Layer 8 of a small transformer language model trained on English Wikipedia (16 layers, counted from 0, width 64).
A neuron's activation on a vector x is squared ReLU(weights . x), where the dot is the dot product.

Input weights of the MLP neurons that the questions are about. A number n stands for (n - 500) times 0.0034.
n8: 557,374,412,514,467,356,600,398,495,494,365,388,263,474,545,530,408,492,434,484,615,364,490,389,627,435,606,547,454,770,512,598,630,524,580,342,652,352,426,383,486,580,595,480,504,412,462,486,609,501,132,326,599,492,451,263,554,527,515,461,587,492,742,313
n9: 579,422,662,677,581,548,529,308,565,482,683,466,674,398,181,694,466,357,469,455,429,430,445,515,521,601,261,481,576,504,577,604,872,528,437,648,495,286,444,584,560,512,133,458,799,377,534,265,379,528,443,663,221,377,464,596,501,814,577,431,584,573,378,697
n23: 464,387,309,307,551,563,425,432,654,667,274,716,373,286,414,536,539,383,565,610,550,527,341,285,577,619,448,592,595,708,478,688,392,598,448,544,417,792,692,636,935,691,705,286,439,537,454,591,331,519,397,503,396,262,367,393,566,450,604,565,660,540,431,428
n25: 679,691,578,976,549,330,193,473,514,280,609,638,392,451,169,423,355,441,396,664,662,569,433,641,487,538,417,495,544,622,504,486,525,481,695,471,748,792,337,158,691,442,510,527,598,558,774,545,570,491,739,564,470,474,496,538,517,389,520,497,291,397,934,298
n30: 473,371,478,626,379,509,324,508,494,639,474,520,668,565,530,694,541,445,522,631,584,493,338,481,401,515,343,542,587,464,372,395,364,413,422,461,596,397,632,466,483,645,665,452,443,566,545,643,279,451,562,336,523,600,494,509,412,567,542,378,540,358,580,324
n32: 679,468,519,692,608,359,655,452,413,595,456,419,391,519,491,399,294,557,479,679,451,781,698,541,585,557,541,409,501,717,646,681,655,482,623,586,185,273,548,596,404,233,446,319,430,572,735,443,602,632,759,194,465,467,559,580,268,481,460,434,482,501,372,331
n50: 234,559,367,443,460,461,445,236,518,577,521,209,370,523,563,530,596,376,385,542,402,578,253,436,456,662,505,597,764,281,404,399,481,598,698,543,400,662,523,912,610,457,554,557,764,382,710,559,617,479,529,760,370,654,577,636,554,419,650,466,411,459,268,240
n73: 425,365,548,589,405,493,499,546,602,442,573,377,573,327,399,462,386,507,180,599,394,620,558,406,581,222,532,509,509,718,498,726,622,568,523,384,621,658,483,503,798,627,309,569,403,664,507,433,701,490,415,522,496,559,849,385,670,770,505,542,854,719,165,388
n81: 247,727,733,523,411,709,401,542,501,529,480,627,481,579,439,548,501,380,599,540,351,369,589,641,358,611,286,529,376,555,402,708,249,674,663,748,481,803,361,560,602,543,360,437,492,633,828,530,621,502,572,386,684,427,247,398,543,386,496,337,635,427,755,320
n88: 455,250,584,568,406,605,340,388,518,588,718,226,601,663,477,668,340,380,430,619,508,484,342,724,781,579,443,658,613,188,379,541,625,422,253,549,408,696,497,490,533,565,286,527,520,739,282,731,367,512,512,487,511,332,564,517,607,570,423,562,420,409,289,337
n100: 534,444,599,560,426,426,658,393,298,477,500,538,438,523,500,523,561,567,464,509,676,450,496,436,541,587,559,472,512,503,590,387,585,431,421,491,668,479,514,323,618,461,471,513,415,637,507,597,591,574,502,710,471,411,658,413,460,328,429,381,464,446,461,622
n108: 104,443,386,788,401,683,530,461,282,374,577,464,485,441,612,516,657,696,553,728,489,524,391,456,551,693,543,322,408,482,477,417,578,574,448,263,363,557,392,548,374,474,390,426,573,580,557,746,537,226,533,496,631,496,363,596,496,350,548,611,603,490,573,722
n120: 312,505,561,548,551,381,160,453,510,631,446,471,298,635,571,268,386,325,463,469,507,545,423,455,409,658,449,496,647,515,644,373,376,682,684,546,289,372,526,473,458,770,450,666,417,438,574,522,498,433,425,493,389,241,502,564,399,581,423,707,478,554,484,604
n157: 450,551,697,531,486,657,622,399,463,585,495,470,420,411,597,361,382,512,725,556,539,596,595,454,656,722,506,515,574,593,586,560,799,450,397,279,103,403,461,516,563,458,410,495,658,683,347,493,272,494,498,545,466,357,430,508,420,370,452,399,615,531,606,422
n186: 486,456,492,432,531,554,460,392,514,635,531,568,496,491,510,597,253,746,469,592,601,480,407,615,568,503,314,696,778,365,580,436,610,393,388,571,606,771,296,652,753,493,464,835,715,519,667,641,90,408,261,554,358,567,414,319,436,390,506,537,272,409,463,504
n211: 518,531,497,548,488,558,496,438,530,531,556,438,542,437,448,616,389,646,661,334,520,472,398,373,492,643,531,487,724,534,343,320,322,552,538,427,647,348,531,511,436,575,449,319,527,582,629,221,746,616,533,447,618,278,422,502,489,471,605,299,506,381,583,505
n214: 691,463,395,582,868,379,566,530,534,744,401,542,411,393,453,348,459,865,514,572,514,459,382,564,547,691,333,660,688,288,483,469,467,509,664,371,418,642,435,310,581,626,499,538,486,444,614,148,494,298,673,472,469,741,726,232,501,544,554,890,592,553,547,670
n215: 532,413,495,673,585,505,574,645,421,597,623,805,792,582,580,308,357,627,629,450,483,444,703,450,458,516,300,492,608,465,502,660,515,464,659,742,606,610,433,305,571,429,461,745,657,312,552,417,596,501,608,318,680,427,504,391,606,873,483,555,516,499,741,586
n235: 688,567,565,350,290,773,451,541,511,451,439,468,334,691,434,632,437,340,374,794,603,638,767,432,551,495,211,553,564,417,626,61,763,440,411,493,523,385,256,658,588,535,342,693,517,383,732,555,510,557,431,582,378,251,302,438,565,705,342,515,493,664,433,407
n271: 450,331,578,533,409,284,542,490,639,579,540,393,526,534,437,719,381,424,633,512,447,548,201,468,515,455,648,475,447,469,483,391,504,541,402,602,456,430,447,396,596,548,502,642,367,557,537,593,561,443,361,577,647,408,528,508,447,547,263,516,439,363,375,483
n275: 344,529,513,498,567,389,794,384,568,578,567,599,317,401,249,565,490,664,726,407,252,490,395,363,470,208,542,433,547,606,457,684,570,532,604,345,604,280,414,498,741,487,500,457,583,653,726,542,454,591,514,446,563,217,644,580,425,580,362,367,698,455,544,317
n289: 360,347,579,458,382,722,709,412,216,823,588,525,493,597,459,533,338,493,375,704,508,454,295,559,553,739,651,289,570,410,455,700,430,554,545,477,435,521,352,682,440,711,509,296,574,752,307,460,523,642,489,493,604,479,543,579,655,130,740,772,565,684,565,738
n293: 406,515,532,337,638,577,325,357,561,415,586,424,465,515,412,481,556,258,347,632,386,466,603,500,490,780,468,497,363,327,317,565,549,516,486,477,427,339,425,562,640,593,563,336,354,576,622,548,702,562,521,374,526,494,445,705,442,603,411,548,678,294,495,584
n302: 509,695,239,489,426,475,719,546,334,669,533,577,541,924,462,536,395,303,453,364,487,608,624,722,575,262,568,326,607,838,682,215,528,399,535,653,396,247,420,523,387,639,439,841,560,175,710,427,425,494,444,382,572,496,489,463,553,913,329,429,468,494,472,494
n319: 443,488,657,444,457,592,556,452,469,591,550,567,435,458,541,507,484,524,485,569,509,474,348,533,599,553,437,372,441,311,470,598,454,498,558,559,622,445,452,479,571,570,528,536,433,506,624,628,509,546,515,315,392,694,569,586,458,471,452,429,392,442,378,371

Each question shows a token from some text and the vector x that enters the MLP there. A number n stands for (n - 500) times 0.008.

"or": 617,550,363,314,436,459,720,575,668,284,511,636,656,531,556,395,553,533,193,339,520,516,380,526,464,682,525,493,392,414,579,628,403,500,320,176,331,526,599,512,282,182,725,364,424,456,503,477,442,580,400,431,453,340,368,559,534,401,412,481,571,545,466,590
The neuron with the highest activation: n293

"s": 689,636,499,587,216,494,602,701,524,391,335,635,534,404,431,553,708,423,339,385,584,468,569,499,428,511,614,438,463,390,738,465,241,502,519,340,581,654,697,550,546,341,737,645,489,660,496,503,532,387,652,274,544,302,585,528,374,432,340,522,415,629,569,669
The neuron with the highest activation: n25

"a": 532,556,517,600,422,471,454,577,703,505,211,590,691,623,474,425,627,571,341,159,382,523,553,522,482,506,679,556,485,431,738,406,492,655,487,312,684,526,522,456,411,379,693,663,416,483,335,521,348,474,632,546,636,452,596,473,274,339,193,422,471,588,495,626
The neuron with the highest activation: n100

"m": 494,551,472,317,327,525,573,552,474,545,404,509,628,452,496,467,726,427,412,502,444,391,459,550,335,696,715,593,453,188,576,520,469,692,538,245,733,498,507,644,366,95,660,539,457,509,391,402,444,672,330,457,432,416,584,598,487,273,525,431,475,522,402,390
Which neuron fires most, and how strongly? n50, at about 35

"ed": 668,545,473,552,362,549,491,429,696,400,476,618,592,355,404,471,677,514,593,332,372,368,417,587,482,541,468,592,287,473,652,622,300,559,503,304,396,491,482,615,192,418,617,408,583,508,490,281,559,395,460,316,398,380,699,406,460,564,210,335,487,605,299,720
The neuron with the highest activation: n9

",": 616,328,577,466,417,494,653,464,599,560,390,530,667,454,419,471,692,551,412,256,336,419,484,509,458,583,503,574,428,366,642,591,428,577,463,259,578,529,728,731,350,340,631,561,554,651,430,414,342,237,565,539,433,601,410,558,343,444,293,230,307,611,509,698
The neuron with the highest activation: n9

"|": 572,576,467,323,324,364,441,526,624,423,552,524,574,407,483,544,504,550,641,228,438,443,575,658,380,383,648,754,419,330,567,418,324,576,545,269,721,566,474,513,348,410,461,512,414,592,322,281,566,476,401,635,348,550,488,522,448,319,400,300,367,726,402,762
Which two neurons fire most, strongest first? n211, n100

"t": 639,568,505,573,367,528,424,541,537,442,434,765,689,352,449,447,572,355,439,476,454,497,492,549,312,693,509,552,492,441,756,668,274,535,414,460,722,448,529,597,394,298,704,791,614,574,401,410,438,612,324,362,428,411,421,597,470,379,227,480,405,410,330,661
Which three neurons fire most, strongest first? n186, n215, n319

" M": 522,429,275,432,359,382,482,522,703,569,340,559,729,599,494,507,562,536,468,341,476,407,640,548,391,533,577,593,417,359,690,382,323,604,782,429,611,633,606,597,374,247,725,493,523,720,407,589,388,627,449,411,372,469,497,599,284,367,500,423,519,677,368,704
Which two neurons fire most, strongest first? n23, n30

" 2": 532,428,472,352,423,660,527,511,598,289,348,478,723,524,443,618,629,506,486,172,499,365,576,584,422,594,552,524,280,457,614,559,289,662,711,261,427,482,620,415,415,384,692,583,521,575,417,487,478,413,447,365,422,708,629,555,446,468,196,329,317,576,521,607
Which neuron fires most, and how strongly? n319, at about 1.6

" ": 549,475,518,514,430,482,478,670,660,283,395,567,523,590,421,478,611,561,430,338,333,326,557,488,402,510,393,578,483,395,694,529,429,643,751,380,554,455,700,556,274,236,625,749,500,643,328,443,400,452,548,315,558,544,525,536,513,289,165,338,441,541,451,649
The neuron with the highest activation: n215

"5": 713,464,422,302,420,597,635,613,466,306,451,510,613,408,445,517,635,324,492,409,424,293,475,594,399,538,553,701,287,522,633,521,332,682,675,383,550,460,612,399,365,363,712,599,361,668,464,413,489,290,473,366,483,563,518,548,503,393,240,261,247,587,521,466
Which three neurons fire most, strongest first? n8, n319, n81

"-": 587,588,481,307,384,394,704,571,534,440,364,498,478,605,350,501,505,567,366,425,539,280,573,475,520,561,528,682,426,282,512,699,393,621,625,385,536,397,606,533,333,176,429,576,616,666,291,618,461,535,446,157,467,530,557,683,327,426,367,365,292,496,514,569
Which neuron fires most, and how strongly? n32, at about 13

"1": 706,424,425,442,488,650,651,423,445,379,272,458,488,495,305,560,704,402,330,212,508,393,617,477,476,738,572,731,487,410,578,512,398,634,455,265,426,479,493,496,532,375,747,631,505,688,403,485,531,354,429,424,570,614,503,700,541,427,222,345,357,585,486,478
The neuron with the highest activation: n293

"ew": 743,426,455,333,491,506,448,517,606,470,557,632,705,573,455,472,746,453,464,387,466,475,408,530,502,476,545,523,438,229,445,600,180,685,668,420,807,460,595,423,560,363,618,512,395,420,469,430,423,458,482,416,317,332,489,508,388,443,452,239,436,614,450,837
The neuron with the highest activation: n211

" |": 560,432,493,502,377,504,543,503,583,372,459,592,503,377,629,499,655,547,415,334,309,469,631,643,428,523,468,541,370,271,643,530,364,655,293,206,719,543,635,555,275,335,685,552,516,690,431,492,415,264,517,493,358,628,586,538,528,470,256,266,377,578,425,650
Which three neurons fire most, strongest first? n108, n100, n319

"ch": 650,358,374,560,350,485,576,592,618,664,308,671,582,471,574,564,630,544,338,224,426,377,483,441,408,535,621,590,497,278,710,605,343,564,496,560,647,610,554,381,486,218,460,686,587,483,382,310,268,340,395,466,496,563,582,484,374,490,352,372,336,444,355,669
Which three neurons fire most, strongest first? n186, n215, n214

"ver": 557,537,446,260,524,638,616,501,733,504,564,656,589,491,466,327,575,473,365,445,298,498,548,609,497,642,519,509,398,340,724,558,503,686,594,504,326,408,720,557,383,392,575,657,486,575,442,324,508,444,339,186,418,372,745,490,528,345,301,369,277,439,409,551
Which neuron fires most, and how strongly? n32, at about 17

" p": 510,575,368,535,476,361,406,479,667,441,462,460,525,705,511,540,504,626,475,234,551,367,641,544,454,745,695,697,415,325,615,474,369,739,636,524,542,623,618,557,308,210,571,518,493,570,235,567,570,444,513,242,396,466,575,524,485,383,357,312,476,628,381,640
Which neuron fires most, and how strongly? n120, at about 1.3

"ber": 896,467,498,208,350,639,444,521,583,413,476,752,564,481,526,415,617,432,387,426,442,352,726,507,632,466,502,640,469,266,669,512,344,496,505,473,508,497,317,516,370,360,688,642,462,441,364,362,540,394,543,294,474,403,458,438,497,576,375,358,392,485,457,753
The neuron with the highest activation: n235

".": 603,421,522,588,332,633,572,458,634,365,364,687,703,479,448,450,813,491,412,323,486,476,637,312,592,551,605,624,359,275,570,557,454,585,483,389,529,700,530,526,537,596,663,553,388,641,345,439,416,443,318,438,426,332,403,638,516,338,206,360,350,327,417,608
Which two neurons fire most, strongest first? n23, n100

"ia": 705,537,361,406,336,523,595,666,592,297,518,600,550,430,357,550,675,677,596,260,319,402,489,542,359,450,646,592,530,294,753,558,536,506,493,325,554,391,598,529,440,280,622,562,420,663,334,428,482,355,488,475,510,618,658,429,382,438,279,326,360,504,262,426
The neuron with the highest activation: n275

" th": 645,595,435,358,417,489,445,611,708,610,474,451,700,714,475,304,617,550,533,215,624,334,578,633,429,502,634,493,450,392,662,543,342,670,629,423,571,590,808,451,399,330,463,460,347,529,312,343,394,371,459,278,449,471,375,616,555,482,277,407,531,415,419,593
Which neuron fires most, and how strongly? n302, at about 1.3

" D": 597,556,327,639,418,308,403,517,654,524,284,542,747,536,549,573,575,425,493,341,539,370,620,502,460,560,574,593,538,324,747,475,296,609,653,383,631,650,612,452,218,252,606,468,418,655,411,535,398,479,349,395,507,390,448,544,327,446,346,481,485,665,315,701
The neuron with the highest activation: n120

" (": 614,462,491,406,324,404,520,503,754,369,448,699,518,395,395,484,514,639,602,335,598,370,673,573,518,547,448,465,365,244,621,419,420,582,694,283,649,306,564,538,410,341,521,535,447,696,242,560,390,404,511,383,374,425,495,786,429,474,378,316,303,630,462,507
Which two neurons fire most, strongest first? n319, n275

"ine": 689,454,502,298,302,460,481,533,603,314,490,637,672,506,525,548,676,443,505,453,385,447,459,406,477,514,565,670,584,397,654,568,415,676,516,211,734,488,688,533,318,365,693,409,346,463,614,430,444,268,406,435,506,486,594,318,368,347,329,292,342,565,324,524
The neuron with the highest activation: n30

"\n": 487,683,354,584,427,493,559,452,701,382,454,448,668,469,440,577,664,491,468,402,554,595,642,488,312,529,553,729,395,299,628,547,347,509,660,388,630,504,659,428,257,513,555,504,445,563,271,312,280,242,516,304,492,379,524,484,605,328,446,239,328,639,474,522
The neuron with the highest activation: n30

"er": 532,620,546,240,414,575,686,464,632,404,442,665,630,419,561,532,863,441,140,393,458,460,436,450,344,508,561,554,505,309,716,597,491,514,469,460,627,401,423,457,454,302,513,504,708,492,464,536,474,383,311,351,445,409,541,605,469,521,467,413,443,455,310,815
Which neuron fires most, and how strongly? n9, at about 22

" s": 596,570,451,443,313,502,522,663,484,431,394,491,520,615,578,521,529,550,329,217,532,333,659,447,524,669,563,544,346,277,669,517,254,615,587,455,621,586,697,713,285,346,592,519,455,773,296,510,377,345,376,434,471,392,516,550,552,322,434,503,534,611,273,601
Which neuron fires most, and how strongly? n289, at about 13

"al": 717,556,294,398,282,463,555,582,664,339,571,518,474,531,468,554,647,502,350,323,488,342,486,418,512,422,673,656,311,324,586,692,334,569,522,134,412,623,651,555,434,282,595,527,305,500,459,333,442,354,453,326,508,438,509,518,389,557,415,319,549,410,351,527
The neuron with the highest activation: n73

"on": 852,536,272,367,423,453,483,413,736,448,429,595,568,533,408,452,508,311,328,220,368,509,502,529,444,507,503,668,474,477,412,530,427,524,630,241,491,551,380,616,214,422,351,565,413,695,393,553,273,360,498,372,379,370,448,551,402,408,375,433,495,478,473,695
Which three neurons fire most, strongest first? n120, n293, n88

";": 629,514,623,529,386,455,654,429,667,407,377,651,555,477,451,595,520,672,514,266,538,515,571,664,394,466,521,626,458,436,694,563,402,575,508,140,400,588,615,525,360,466,604,460,473,744,362,365,412,369,661,432,274,567,374,705,489,359,268,279,376,509,387,609
Which neuron fires most, and how strongly? n157, at about 16

"es": 574,586,394,414,352,471,653,663,658,366,515,503,644,416,466,607,605,363,545,272,444,441,488,458,475,604,540,674,378,238,715,570,433,396,469,268,402,585,514,737,341,315,649,469,507,593,420,424,445,325,562,319,521,488,519,420,497,400,152,349,409,675,397,617
The neuron with the highest activation: n157

"4": 613,431,371,340,520,637,587,558,546,367,483,502,654,502,423,525,576,346,518,250,463,325,560,592,438,664,504,731,352,469,669,576,223,600,588,362,557,473,540,568,462,332,750,497,389,665,518,401,476,223,454,439,459,402,610,580,528,408,199,285,262,530,512,519
The neuron with the highest activation: n81

" A": 589,560,355,458,458,582,526,570,638,431,407,618,635,622,477,599,672,606,498,230,511,396,698,643,484,521,552,594,515,353,593,522,267,474,528,355,586,440,539,432,428,113,638,358,376,788,340,652,376,619,511,411,600,493,634,677,367,452,407,333,465,541,425,690
The neuron with the highest activation: n100

"ort": 672,506,523,389,392,460,437,455,515,479,434,758,581,436,513,671,680,486,446,448,445,466,529,651,348,531,460,633,509,373,636,702,493,630,567,256,534,466,643,458,458,192,500,562,421,606,407,254,516,535,459,365,460,452,711,457,622,439,315,259,388,444,119,419
The neuron with the highest activation: n73

"ul": 430,548,465,547,380,624,627,428,657,497,436,707,495,412,557,680,755,345,322,296,404,438,530,731,275,447,460,588,301,403,492,614,498,640,416,496,692,331,680,307,385,281,481,398,410,509,379,467,546,548,408,267,505,524,791,548,457,439,500,369,537,344,559,563
The neuron with the highest activation: n293

"ot": 785,529,504,476,405,495,490,557,349,390,502,621,485,481,437,493,705,413,324,410,404,386,522,637,519,325,662,527,508,349,705,802,468,602,526,330,677,348,585,673,449,200,569,487,459,552,250,513,449,488,508,342,281,431,520,393,429,407,479,485,424,685,360,706
Which neuron fires most, and how strongly? n289, at about 3

" 1": 550,372,483,300,436,609,574,497,468,434,444,445,630,514,500,691,741,519,431,259,457,375,631,541,499,590,536,598,296,416,554,469,317,777,631,199,376,412,542,486,426,361,633,640,539,619,361,594,456,359,502,298,531,617,586,581,521,353,287,297,301,679,521,572
Which neuron fires most, and how strongly? n108, at about 4.3

"h": 572,623,428,520,365,587,677,574,515,520,581,549,672,378,438,410,661,555,349,393,404,299,571,496,418,476,534,538,537,362,620,469,461,474,375,329,492,398,583,435,522,187,619,585,383,597,234,275,211,534,463,264,441,470,493,587,389,607,251,313,360,444,275,518
Which two neurons fire most, strongest first? n157, n302